Layer 7 of a small transformer language model trained on English Wikipedia (16 layers, counted from 0, width 64).
Take only the direct path to the model's output, skipping the later layers: a vector added to the residual stream pushes a token's score in proportion to its dot product with that token's output vector.

Output vectors of the tokens that the questions are about. A number n stands for (n - 500) times 0.0034.
"ish": 473 714 417 760 358 461 616 341 553 487 476 413 530 639 335 244 422 595 381 560 409 537 401 487 353 442 563 586 742 670 495 488 468 651 385 152 540 486 690 619 461 534 699 576 672 637 508 724 270 384 596 607 442 421 386 435 407 675 507 240 347 601 756 518
"\"": 253 481 503 332 336 733 497 544 466 600 483 555 421 476 336 512 441 287 363 476 380 524 569 751 511 451 474 529 438 673 580 547 548 434 337 423 639 297 370 197 255 506 388 521 599 701 464 465 238 478 701 384 644 564 536 730 509 747 366 551 529 615 559 741
"itle": 665 621 488 515 206 417 666 440 486 577 617 423 280 554 642 392 219 447 562 620 531 334 303 698 630 735 348 722 570 481 562 340 608 515 375 534 428 521 548 536 249 655 241 329 230 882 657 485 465 222 533 373 808 582 558 711 363 848 416 451 389 547 230 390
"pt": 376 466 433 510 585 671 604 751 436 118 609 515 397 489 747 389 314 237 372 595 468 269 604 440 734 258 450 471 279 553 541 560 299 623 469 530 561 608 163 451 382 480 209 540 101 637 444 662 431 418 752 581 574 741 598 459 515 634 554 470 346 905 425 569
" other": 603 627 551 705 481 580 506 363 322 226 719 624 221 519 778 387 445 199 429 529 399 641 268 384 662 693 635 332 403 301 555 318 419 558 324 302 674 548 638 500 362 603 316 465 446 552 612 648 500 500 569 613 641 691 357 607 378 491 464 463 367 546 569 560
"eries": 509 718 377 500 496 628 647 688 468 545 602 500 292 723 514 627 113 432 616 437 347 242 251 617 527 792 528 780 377 595 429 466 263 601 483 444 496 439 446 385 434 863 409 264 510 485 409 415 710 471 737 186 551 562 684 578 292 701 446 273 436 473 279 435
",": 421 497 524 430 618 478 388 465 485 513 552 716 544 385 602 562 692 584 604 649 536 326 526 371 472 461 420 475 555 571 532 683 518 405 530 445 524 352 591 495 540 459 670 500 693 463 560 348 520 572 637 536 360 442 374 592 711 391 546 552 623 515 599 348
"fter": 550 432 623 665 607 593 593 572 427 92 412 530 223 566 510 360 384 405 277 623 414 484 514 535 454 615 611 671 424 327 831 427 406 890 363 226 653 448 758 476 444 487 389 245 170 663 518 455 299 561 672 504 861 434 530 500 289 692 525 492 437 505 292 119
"usic": 582 651 412 379 376 799 741 643 511 192 626 528 397 672 815 354 552 308 536 320 294 411 453 528 621 532 539 813 631 495 506 148 300 408 317 377 568 481 656 473 343 812 414 355 278 859 557 247 215 292 807 604 693 432 557 828 725 971 330 486 430 484 423 573
" there": 410 635 664 423 648 603 546 587 334 446 549 658 381 433 325 457 520 429 624 506 399 413 433 459 647 578 449 442 463 350 607 516 503 469 431 378 586 491 547 400 267 685 553 418 464 745 569 654 491 562 632 497 426 471 344 718 521 456 643 483 306 601 518 303
" also": 285 718 584 371 453 603 511 535 374 372 482 515 461 408 591 496 614 343 407 460 377 500 389 571 528 726 625 491 388 427 570 583 471 612 594 624 725 708 621 491 692 570 570 398 409 426 559 767 366 536 747 359 522 589 282 562 367 686 497 468 289 376 439 333
"ran": 430 337 507 640 655 596 689 400 542 491 476 383 483 682 453 365 426 519 751 726 561 480 472 648 825 334 513 398 431 508 549 364 482 631 492 589 481 551 570 534 560 680 709 814 567 662 571 577 183 434 519 281 487 632 338 496 325 622 524 421 481 802 328 522
"ia": 540 772 333 508 626 625 519 511 564 600 761 237 650 649 474 606 386 569 586 635 487 497 417 326 573 450 595 688 402 388 631 633 416 410 506 635 535 428 392 482 473 490 426 708 531 619 631 676 483 494 730 494 532 352 605 523 401 313 464 494 309 356 632 528
"\n\n": 343 615 431 414 468 523 508 481 464 369 532 457 601 564 533 714 466 536 613 476 588 532 493 500 415 546 332 325 598 713 479 650 329 575 568 467 583 256 509 733 404 495 630 646 489 544 571 390 586 594 417 402 273 787 525 804 416 492 539 611 492 559 531 374
" |": 322 465 633 401 398 592 406 500 552 488 454 425 429 353 396 382 562 697 747 272 476 345 698 424 386 482 297 810 524 218 416 605 669 449 497 618 396 543 456 444 636 439 230 347 480 492 521 427 524 546 404 484 508 619 613 606 508 471 487 646 700 507 643 540
"ild": 443 624 135 741 394 445 628 573 542 586 695 462 441 521 816 270 423 237 418 391 616 436 482 666 468 921 696 647 483 317 467 383 374 437 496 286 408 680 609 608 571 816 629 405 286 645 584 438 439 294 707 605 632 648 314 510 423 408 496 488 527 683 398 290
"istory": 642 582 561 401 561 578 707 556 420 539 566 595 355 766 541 478 405 430 271 487 278 525 603 809 690 605 693 677 586 697 421 287 469 673 629 345 739 308 496 541 479 755 416 454 314 649 390 270 267 484 787 589 617 672 430 820 294 437 560 492 422 390 354 393
" ==": 524 701 182 419 523 565 554 698 342 671 588 438 441 535 595 667 331 372 362 708 524 774 623 781 630 518 600 733 462 721 658 342 464 479 486 693 692 617 419 534 162 618 566 312 456 682 514 447 252 568 775 315 629 643 802 807 264 874 496 664 238 635 478 414
"owever": 668 494 448 516 563 437 655 412 361 231 684 460 343 746 715 289 529 330 495 466 276 431 591 561 415 885 582 593 276 476 494 342 613 776 667 292 829 544 596 463 467 858 559 454 367 467 448 915 268 346 675 345 782 529 422 652 347 353 613 306 413 393 451 249
" L": 401 673 528 409 543 416 449 525 504 458 440 522 525 517 447 545 656 420 377 386 518 532 567 476 498 470 600 394 494 457 675 498 411 439 492 593 454 525 431 417 560 435 466 496 604 527 520 384 524 479 371 491 500 506 449 386 491 630 540 577 614 611 415 502
");": 537 495 507 598 272 353 544 777 394 280 728 545 495 674 609 648 484 443 467 616 264 529 224 635 477 660 663 758 488 608 406 426 377 454 456 298 429 337 160 632 500 458 299 459 575 701 421 282 368 262 665 622 326 521 603 700 437 673 429 504 505 669 452 461
" was": 394 685 551 423 579 550 449 420 397 565 248 510 426 391 548 553 571 503 615 519 472 489 638 381 543 645 435 445 598 471 599 671 410 612 467 568 506 453 587 578 599 554 648 497 471 429 576 706 211 594 734 581 449 516 289 468 401 533 452 324 364 507 420 343
"\".": 532 562 382 439 289 535 544 662 427 469 508 667 291 342 405 395 408 321 401 698 455 461 411 687 682 568 580 642 308 590 667 514 589 358 399 282 630 210 447 174 212 671 207 480 593 743 546 460 156 509 857 429 667 635 626 791 475 717 439 391 426 700 595 680
" had": 439 660 556 496 572 459 492 612 376 493 341 531 341 341 621 405 561 420 629 520 420 536 493 416 541 699 532 508 557 327 721 706 455 504 406 535 565 467 610 483 566 660 534 482 422 400 493 770 239 582 823 598 587 606 263 475 450 549 421 351 355 575 428 445
"″": 401 644 361 783 439 413 598 635 266 200 716 476 420 446 726 358 189 425 567 500 544 519 306 427 333 825 402 668 452 664 767 362 487 650 379 403 637 437 392 413 633 864 410 387 249 591 410 387 375 191 511 591 708 597 641 631 362 646 798 546 455 533 526 250
"lish": 406 777 520 816 455 504 671 594 455 381 759 444 311 680 587 302 340 70 346 602 514 602 172 729 632 459 695 652 371 662 832 491 526 479 292 531 469 535 517 616 687 418 401 270 479 701 453 562 286 186 547 370 540 538 526 737 161 484 424 413 249 515 478 354
"====": 496 490 405 404 405 565 562 799 359 751 671 367 271 418 710 527 264 294 462 504 287 744 574 555 558 564 598 845 358 571 452 411 524 467 270 620 650 536 409 538 260 599 554 365 583 525 436 472 335 564 574 276 564 662 729 854 323 748 477 630 325 558 495 685

Output weights of attention head 1. The head adds the sum of these rows, row i times number i of z. A number n stands for (n - 500) times 0.00084.
o0: 452 585 434 599 495 473 457 692 328 551 658 577 381 545 464 522 338 272 565 516 519 413 306 672 575 452 336 455 436 606 247 329 412 482 429 486 499 480 506 475 387 379 332 422 497 516 443 411 576 338 546 490 666 508 564 637 533 480 585 541 577 739 714 516
o1: 654 597 400 658 420 326 669 319 528 619 407 469 460 299 427 468 573 580 479 454 518 534 335 435 538 450 510 600 713 492 525 644 459 371 553 504 433 418 365 496 733 389 514 513 428 424 373 608 468 656 458 697 524 556 711 330 372 420 438 638 458 541 486 632
o2: 708 499 544 427 638 485 643 287 533 442 490 593 367 362 478 370 545 500 593 399 422 412 556 575 597 596 662 370 382 421 577 438 497 592 631 542 561 699 599 297 543 432 639 567 386 603 515 628 401 371 481 580 764 512 478 215 554 464 572 311 421 660 301 415
o3: 533 455 614 613 372 577 525 587 373 414 389 384 428 526 585 554 478 473 501 599 352 513 622 490 371 578 404 704 501 634 421 530 473 571 386 673 491 585 328 599 533 422 664 496 354 315 443 510 422 488 661 471 522 543 551 548 435 695 490 633 451 407 396 381
o4: 315 399 490 330 465 556 652 554 470 240 532 743 482 325 546 492 556 698 460 502 344 436 355 410 603 490 631 293 512 458 438 531 544 426 409 350 709 266 558 612 561 546 494 488 509 516 517 287 442 649 596 500 424 696 460 609 595 424 349 625 580 450 526 519
o5: 457 358 491 459 524 562 550 380 479 360 491 551 649 569 596 518 541 484 392 286 418 502 466 580 608 489 353 568 590 516 445 536 579 426 404 532 514 451 465 509 619 601 508 583 499 434 411 481 434 419 491 486 500 367 486 510 652 505 474 480 613 540 607 498
o6: 548 532 346 587 535 434 503 663 29 392 443 504 398 581 433 535 434 640 488 555 611 504 390 451 434 564 343 630 515 603 609 525 299 588 470 604 503 644 540 603 722 582 453 440 432 542 472 544 521 615 393 501 313 611 525 503 467 512 483 509 662 473 487 521
o7: 541 386 478 564 603 506 490 515 232 392 524 453 557 408 557 442 406 459 574 506 412 455 306 512 512 638 426 460 481 472 507 534 621 282 619 570 514 545 470 417 506 498 459 306 527 619 528 536 555 461 629 588 441 495 606 538 462 375 635 484 525 483 582 483
o8: 516 413 371 513 578 519 425 500 755 555 517 377 541 574 485 490 550 648 498 470 563 315 566 562 510 451 469 354 503 356 368 346 461 512 419 575 518 599 598 538 447 503 568 575 521 439 534 639 566 612 530 458 529 447 534 591 522 557 528 438 555 635 576 548
o9: 535 507 652 548 568 546 255 444 549 276 418 463 645 699 479 556 546 400 409 632 392 591 368 568 392 532 593 309 356 401 456 558 625 516 586 516 513 536 367 504 582 300 437 471 344 457 446 810 439 496 509 608 564 339 432 409 485 478 277 260 616 482 493 468
o10: 544 520 617 480 549 453 495 360 420 496 527 272 479 449 464 751 633 618 546 487 392 553 554 482 523 521 463 577 529 512 562 565 522 542 521 525 362 467 630 585 453 562 519 489 650 406 566 342 553 422 447 386 409 468 553 518 475 565 712 542 505 449 509 496
o11: 621 481 487 423 630 391 296 415 719 507 571 479 436 485 414 451 639 547 389 389 494 491 403 487 538 377 527 670 643 585 552 444 450 438 495 528 448 376 337 644 569 457 428 522 464 495 686 424 437 484 253 454 420 269 560 389 373 512 511 537 520 715 501 482
o12: 637 595 617 642 305 534 553 606 599 449 487 382 355 617 593 408 520 540 469 604 519 365 535 539 528 525 566 542 472 338 574 515 552 619 327 477 539 655 627 452 509 417 534 549 464 338 600 295 587 483 443 418 535 445 722 349 465 506 464 429 348 428 471 498
o13: 507 449 381 366 480 606 548 507 741 617 518 613 605 639 597 376 612 591 554 446 565 645 590 606 595 476 374 631 536 561 399 562 544 522 513 571 554 391 405 543 481 591 391 499 635 509 562 522 545 544 737 263 506 457 449 404 559 387 477 711 487 540 558 620
o14: 543 251 316 496 502 641 573 541 547 359 442 570 614 576 378 480 462 575 571 519 559 359 511 463 684 651 523 481 509 415 529 596 601 474 531 449 411 471 448 581 503 552 371 507 544 699 626 316 631 449 679 413 473 551 495 440 451 442 392 604 512 557 588 509
o15: 299 519 573 537 587 379 378 441 973 633 414 581 545 300 328 473 623 512 514 447 604 483 500 468 382 383 568 448 405 327 581 541 421 538 441 611 432 473 550 642 601 505 379 477 615 359 559 615 593 437 442 480 389 477 290 438 532 284 358 498 707 579 602 565
o16: 552 563 352 474 467 388 555 591 629 554 712 454 522 515 224 418 518 362 558 436 447 438 303 324 419 476 552 352 541 504 454 536 433 526 295 472 475 474 424 299 423 429 770 435 510 426 450 515 519 421 335 561 611 477 467 458 602 542 643 628 437 526 400 673
o17: 545 611 568 462 521 390 498 476 629 568 444 444 490 558 412 425 538 557 412 491 512 604 587 487 478 543 560 433 444 493 598 473 371 492 465 645 527 515 507 599 617 566 425 680 420 502 596 557 393 478 302 479 434 577 505 387 437 455 418 652 454 427 496 582
o18: 496 418 457 663 530 463 491 636 587 506 533 442 630 609 285 484 535 626 622 636 535 540 333 502 473 508 369 732 302 562 434 514 507 401 629 444 431 407 397 747 498 614 388 500 515 540 461 490 276 454 601 480 602 402 458 624 509 451 548 605 613 576 671 446
o19: 569 514 466 440 478 489 683 628 222 448 700 326 382 674 515 500 337 552 487 331 412 467 544 565 560 450 608 589 476 540 432 352 485 550 552 391 292 633 619 552 576 445 336 486 437 687 429 412 743 363 345 516 521 558 630 617 639 524 669 485 523 448 447 477
o20: 542 518 623 624 499 475 628 608 250 671 501 447 448 516 484 405 392 282 512 455 422 531 482 375 371 651 490 544 519 428 465 502 401 505 395 521 512 602 508 465 450 461 659 461 566 695 466 689 568 383 455 585 467 479 570 489 526 486 649 393 497 552 464 436
o21: 395 444 478 419 361 533 327 568 501 389 374 663 497 492 522 642 491 566 693 455 694 456 546 396 404 646 539 532 549 470 451 511 513 509 500 343 420 490 689 581 497 398 448 435 527 366 360 594 536 591 511 496 668 586 524 601 610 521 399 513 477 463 393 475
o22: 490 499 575 485 478 644 514 472 365 597 351 414 465 614 622 635 677 436 563 418 518 675 566 610 343 677 497 625 467 474 454 546 620 676 331 596 473 556 650 655 588 586 320 440 598 461 399 628 359 534 471 399 654 471 405 511 509 586 514 471 664 422 440 607
o23: 558 322 530 457 551 535 368 653 622 584 317 500 436 446 494 704 411 562 420 518 569 646 380 349 593 399 427 594 440 627 611 567 474 400 582 546 597 327 443 576 514 477 523 528 378 443 343 435 397 382 574 409 521 663 717 553 562 402 477 317 594 414 588 597
o24: 381 562 515 379 557 689 648 353 245 400 504 554 455 691 510 609 393 512 412 530 613 482 465 583 481 414 459 497 428 539 478 482 429 622 493 516 417 548 609 576 478 615 546 570 441 409 608 597 484 454 647 501 482 524 483 391 551 536 433 439 284 496 440 359
o25: 630 601 463 636 241 491 611 638 479 452 453 439 535 480 342 547 308 643 598 566 577 572 406 630 400 557 513 450 517 648 438 516 472 650 427 391 412 561 346 547 463 308 428 337 428 703 310 289 626 435 413 332 573 677 705 633 547 623 543 536 618 457 536 502
o26: 505 515 421 581 532 576 590 455 352 573 682 356 724 605 599 493 479 454 343 686 401 411 569 476 475 509 661 539 502 515 427 513 494 553 542 636 421 525 450 672 682 596 428 614 520 558 573 391 564 363 390 530 605 391 506 549 433 574 550 651 598 494 477 495
o27: 470 490 587 416 574 583 495 260 503 402 496 496 817 672 323 348 625 611 372 517 448 420 618 544 722 322 642 454 404 356 458 525 568 359 727 416 515 478 638 392 477 420 595 709 412 418 681 551 684 503 431 520 444 557 387 536 397 633 530 511 384 526 567 454
o28: 393 355 587 362 441 669 525 595 531 608 515 586 476 557 434 464 348 387 352 433 455 411 580 615 536 421 548 357 405 654 378 406 607 454 482 375 363 520 436 326 327 615 506 682 656 415 555 222 551 517 563 466 538 616 519 763 460 594 425 616 540 547 599 474
o29: 556 405 512 514 643 412 541 549 688 317 408 412 478 570 690 466 485 503 331 611 555 627 361 448 511 415 577 545 415 677 493 589 401 428 556 649 535 565 512 516 546 590 524 546 506 469 529 510 500 582 323 433 449 560 416 617 431 494 706 510 496 433 470 504
o30: 479 520 433 438 558 497 509 670 407 637 401 462 455 604 440 577 433 449 335 576 593 599 412 524 665 407 472 511 660 644 539 492 436 558 404 534 442 241 478 486 403 533 471 531 438 528 385 347 378 492 447 560 412 633 526 615 532 604 559 511 419 468 494 489
o31: 589 585 534 428 358 655 529 529 885 620 454 573 612 589 438 449 719 473 389 559 597 458 576 599 618 430 455 503 526 433 554 650 383 440 363 563 565 459 552 471 422 558 333 619 510 428 509 537 371 635 646 571 388 518 442 473 492 450 385 513 511 483 482 314

Each question shows a token from some text and the vector z that the head gathered there. A number n stands for (n - 500) times 0.0066.

"ter": 601 503 489 462 479 521 471 493 460 488 473 543 511 519 541 555 501 479 583 482 462 473 502 514 509 509 492 471 548 461 538 529
Which three tokens does it push up most, strongest first? "\".", "\"", ");"

"45": 493 578 606 424 494 542 575 552 441 654 494 624 497 391 509 473 430 526 524 512 470 500 516 630 393 553 561 461 386 510 497 400
Pushed down most: "\""

" h": 586 472 595 393 505 442 487 539 476 502 447 434 542 508 568 648 532 556 483 514 553 410 430 487 487 506 546 458 559 465 452 524
Pushed up most: "ild"

"ife": 467 373 511 464 546 469 421 633 552 579 444 467 405 452 585 565 545 471 471 404 628 504 507 444 572 343 424 451 625 472 590 502
Pushed up most: " there"

" ": 668 526 494 474 406 479 434 467 550 555 482 637 613 461 434 586 547 547 600 516 496 387 427 617 392 589 545 493 527 571 565 546
Which two tokens does it push up most, strongest first? "lish", ");"

"as": 639 498 359 368 544 594 458 525 477 363 483 560 521 574 613 558 466 498 648 509 486 423 440 619 442 480 562 472 607 548 610 568
Pushed up most: "\"."

"ized": 506 509 578 492 458 534 483 422 531 572 373 498 568 460 517 477 630 480 484 439 515 404 429 489 482 494 597 500 598 518 534 525
Pushed down most: " |"

"are": 627 476 425 494 472 528 392 516 536 568 393 464 434 539 468 570 548 433 483 447 534 464 433 487 466 490 478 457 559 488 568 515
Which two tokens does it push up most, strongest first? "\"", "\"."

"ary": 545 591 490 485 514 549 625 589 475 497 447 467 456 524 540 507 450 486 588 473 551 471 474 613 460 529 481 389 412 558 477 469
Which three tokens does it push up most, strongest first? "″", ");", "lish"

",": 469 456 579 478 532 544 510 548 456 600 487 504 508 399 485 455 375 502 481 485 482 537 545 577 498 454 494 504 484 597 479 456
Which three tokens does it push up most, strongest first? "owever", "fter", " also"

"ury": 567 492 530 520 528 516 602 590 420 491 523 537 544 394 535 348 390 484 552 520 480 531 539 642 453 613 468 357 541 597 561 398
Which two tokens does it push up most, strongest first? "″", ");"

"ot": 558 482 508 417 477 578 414 477 477 499 536 685 454 435 393 598 668 561 600 519 568 415 421 483 382 494 519 580 463 528 540 470
Which two tokens does it push up most, strongest first? " L", "ish"

"12": 754 395 403 579 241 556 396 627 523 713 520 478 354 380 401 666 410 453 682 435 640 457 606 690 382 401 529 460 510 506 515 407
Pushed down most: "usic"

" spec": 645 529 551 480 438 507 424 492 489 581 416 577 666 475 462 500 550 512 580 477 504 388 422 565 469 516 514 507 526 575 515 530
Which two tokens does it push up most, strongest first? "lish", "pt"

"ess": 533 597 451 462 440 623 524 641 502 563 425 492 488 587 599 528 422 466 628 464 554 423 441 625 465 463 508 533 463 581 434 517
Pushed down most: "fter"

"urr": 498 487 458 530 563 523 344 488 486 566 515 525 493 445 469 496 504 456 511 408 495 497 456 549 447 484 477 547 589 469 584 551
Which three tokens does it push up most, strongest first? "\"", "\".", ","

" n": 521 545 496 536 498 558 629 600 471 625 472 477 391 438 453 555 399 509 535 400 568 486 547 630 468 458 483 397 361 546 457 430
Pushed down most: "usic"

" he": 627 433 558 405 559 564 487 586 441 670 395 551 605 387 583 619 426 449 446 450 483 513 481 508 542 398 517 504 616 451 465 528
Which two tokens does it push up most, strongest first? " other", "pt"

"re": 600 501 401 452 525 541 439 583 454 482 403 567 511 520 535 526 600 378 554 444 575 474 357 496 419 523 433 429 563 487 530 453
Which three tokens does it push up most, strongest first? "\".", ");", "\""

" or": 658 521 567 469 449 488 479 477 491 589 382 564 632 437 460 522 577 501 500 461 508 423 422 503 435 481 557 488 542 546 492 507
Which three tokens does it push up most, strongest first? "lish", "pt", " other"

"u": 532 516 575 426 545 570 425 554 446 531 461 532 533 581 640 439 450 433 538 539 430 485 453 489 519 511 560 521 464 416 413 511
Pushed up most: "usic"

"am": 364 518 488 378 798 613 400 665 402 456 628 495 582 459 688 328 421 450 509 623 435 602 547 442 523 487 528 410 512 537 518 590
Pushed down most: "ish"

"osed": 425 585 563 522 464 485 479 389 534 594 456 514 499 479 469 484 633 452 507 469 510 505 496 459 462 548 591 534 345 471 487 471
Pushed down most: "\"."

"ion": 425 539 551 548 515 514 548 460 455 454 637 593 535 370 488 315 468 495 431 466 489 519 547 572 393 632 525 408 491 531 574 414
Pushed up most: "″"

"\n": 343 347 602 483 467 471 474 448 496 587 622 467 604 329 374 546 526 537 427 552 613 442 609 343 566 432 553 605 391 526 444 497
Pushed down most: "\"."

"res": 544 584 375 450 493 642 368 520 535 549 419 653 449 609 589 613 465 538 621 259 312 433 430 560 477 243 579 555 645 642 589 634
Pushed up most: ","

"use": 610 498 496 474 441 502 378 473 543 592 432 583 611 516 490 519 584 473 515 458 498 428 390 499 437 533 547 541 469 484 524 550
Pushed up most: "ia"

" of": 501 449 573 468 424 468 442 398 547 498 479 563 589 463 423 534 482 533 532 576 486 445 509 501 508 490 474 481 574 603 526 562
Which two tokens does it push up most, strongest first? "ran", "lish"

"port": 555 428 506 487 474 444 435 406 557 380 537 546 558 508 484 493 480 493 493 586 475 501 514 456 457 582 467 412 646 525 540 503
Pushed up most: "===="

"1": 584 552 450 480 479 529 504 529 552 518 494 624 461 463 497 480 563 397 617 483 500 495 454 574 321 639 492 413 484 486 560 412
Which two tokens does it push up most, strongest first? ");", "″"

"omen": 618 452 365 557 475 459 516 418 547 406 532 549 599 555 487 574 500 562 563 510 438 498 539 545 473 606 503 345 612 546 571 590
Which two tokens does it push up most, strongest first? "====", " =="

" the": 613 652 560 432 423 535 398 475 468 466 484 707 688 468 481 500 547 534 484 534 535 386 422 546 392 554 530 455 541 547 576 567
Pushed down most: " also"

" and": 632 510 532 463 480 511 513 494 514 545 402 566 551 465 482 526 536 460 506 500 487 431 406 535 510 477 537 499 533 520 541 496
Pushed down most: " was"

" some": 636 489 565 501 429 531 420 525 533 748 261 447 617 434 464 521 645 453 511 388 494 443 362 533 475 423 504 495 564 540 470 488
Which two tokens does it push up most, strongest first? "pt", " other"

" c": 488 579 604 478 452 541 459 472 534 630 384 514 520 475 460 508 604 482 506 458 545 444 437 507 470 491 522 548 404 507 494 533
Pushed up most: "ish"

" est": 625 499 542 518 446 481 463 473 461 492 456 572 666 472 505 440 609 516 548 496 494 393 435 547 465 529 556 475 583 589 580 561
Pushed up most: "lish"

"rough": 409 317 641 521 414 550 452 455 536 640 563 491 549 363 323 505 444 467 366 569 580 460 662 289 625 382 534 529 406 520 445 506
Pushed down most: "\"."

" number": 641 495 618 491 478 480 458 474 532 451 615 563 566 441 489 530 602 519 481 592 511 432 521 493 445 624 567 321 484 361 492 467
Which two tokens does it push up most, strongest first? "itle", "″"

" to": 560 563 520 404 419 546 447 500 485 546 499 672 512 448 541 515 491 507 547 490 489 535 485 653 331 541 543 449 520 463 533 455
Pushed down most: " also"

" in": 551 642 602 372 472 578 390 439 533 564 441 622 559 494 514 648 618 551 517 496 430 420 429 550 464 499 579 564 563 536 502 544
Pushed up most: " L"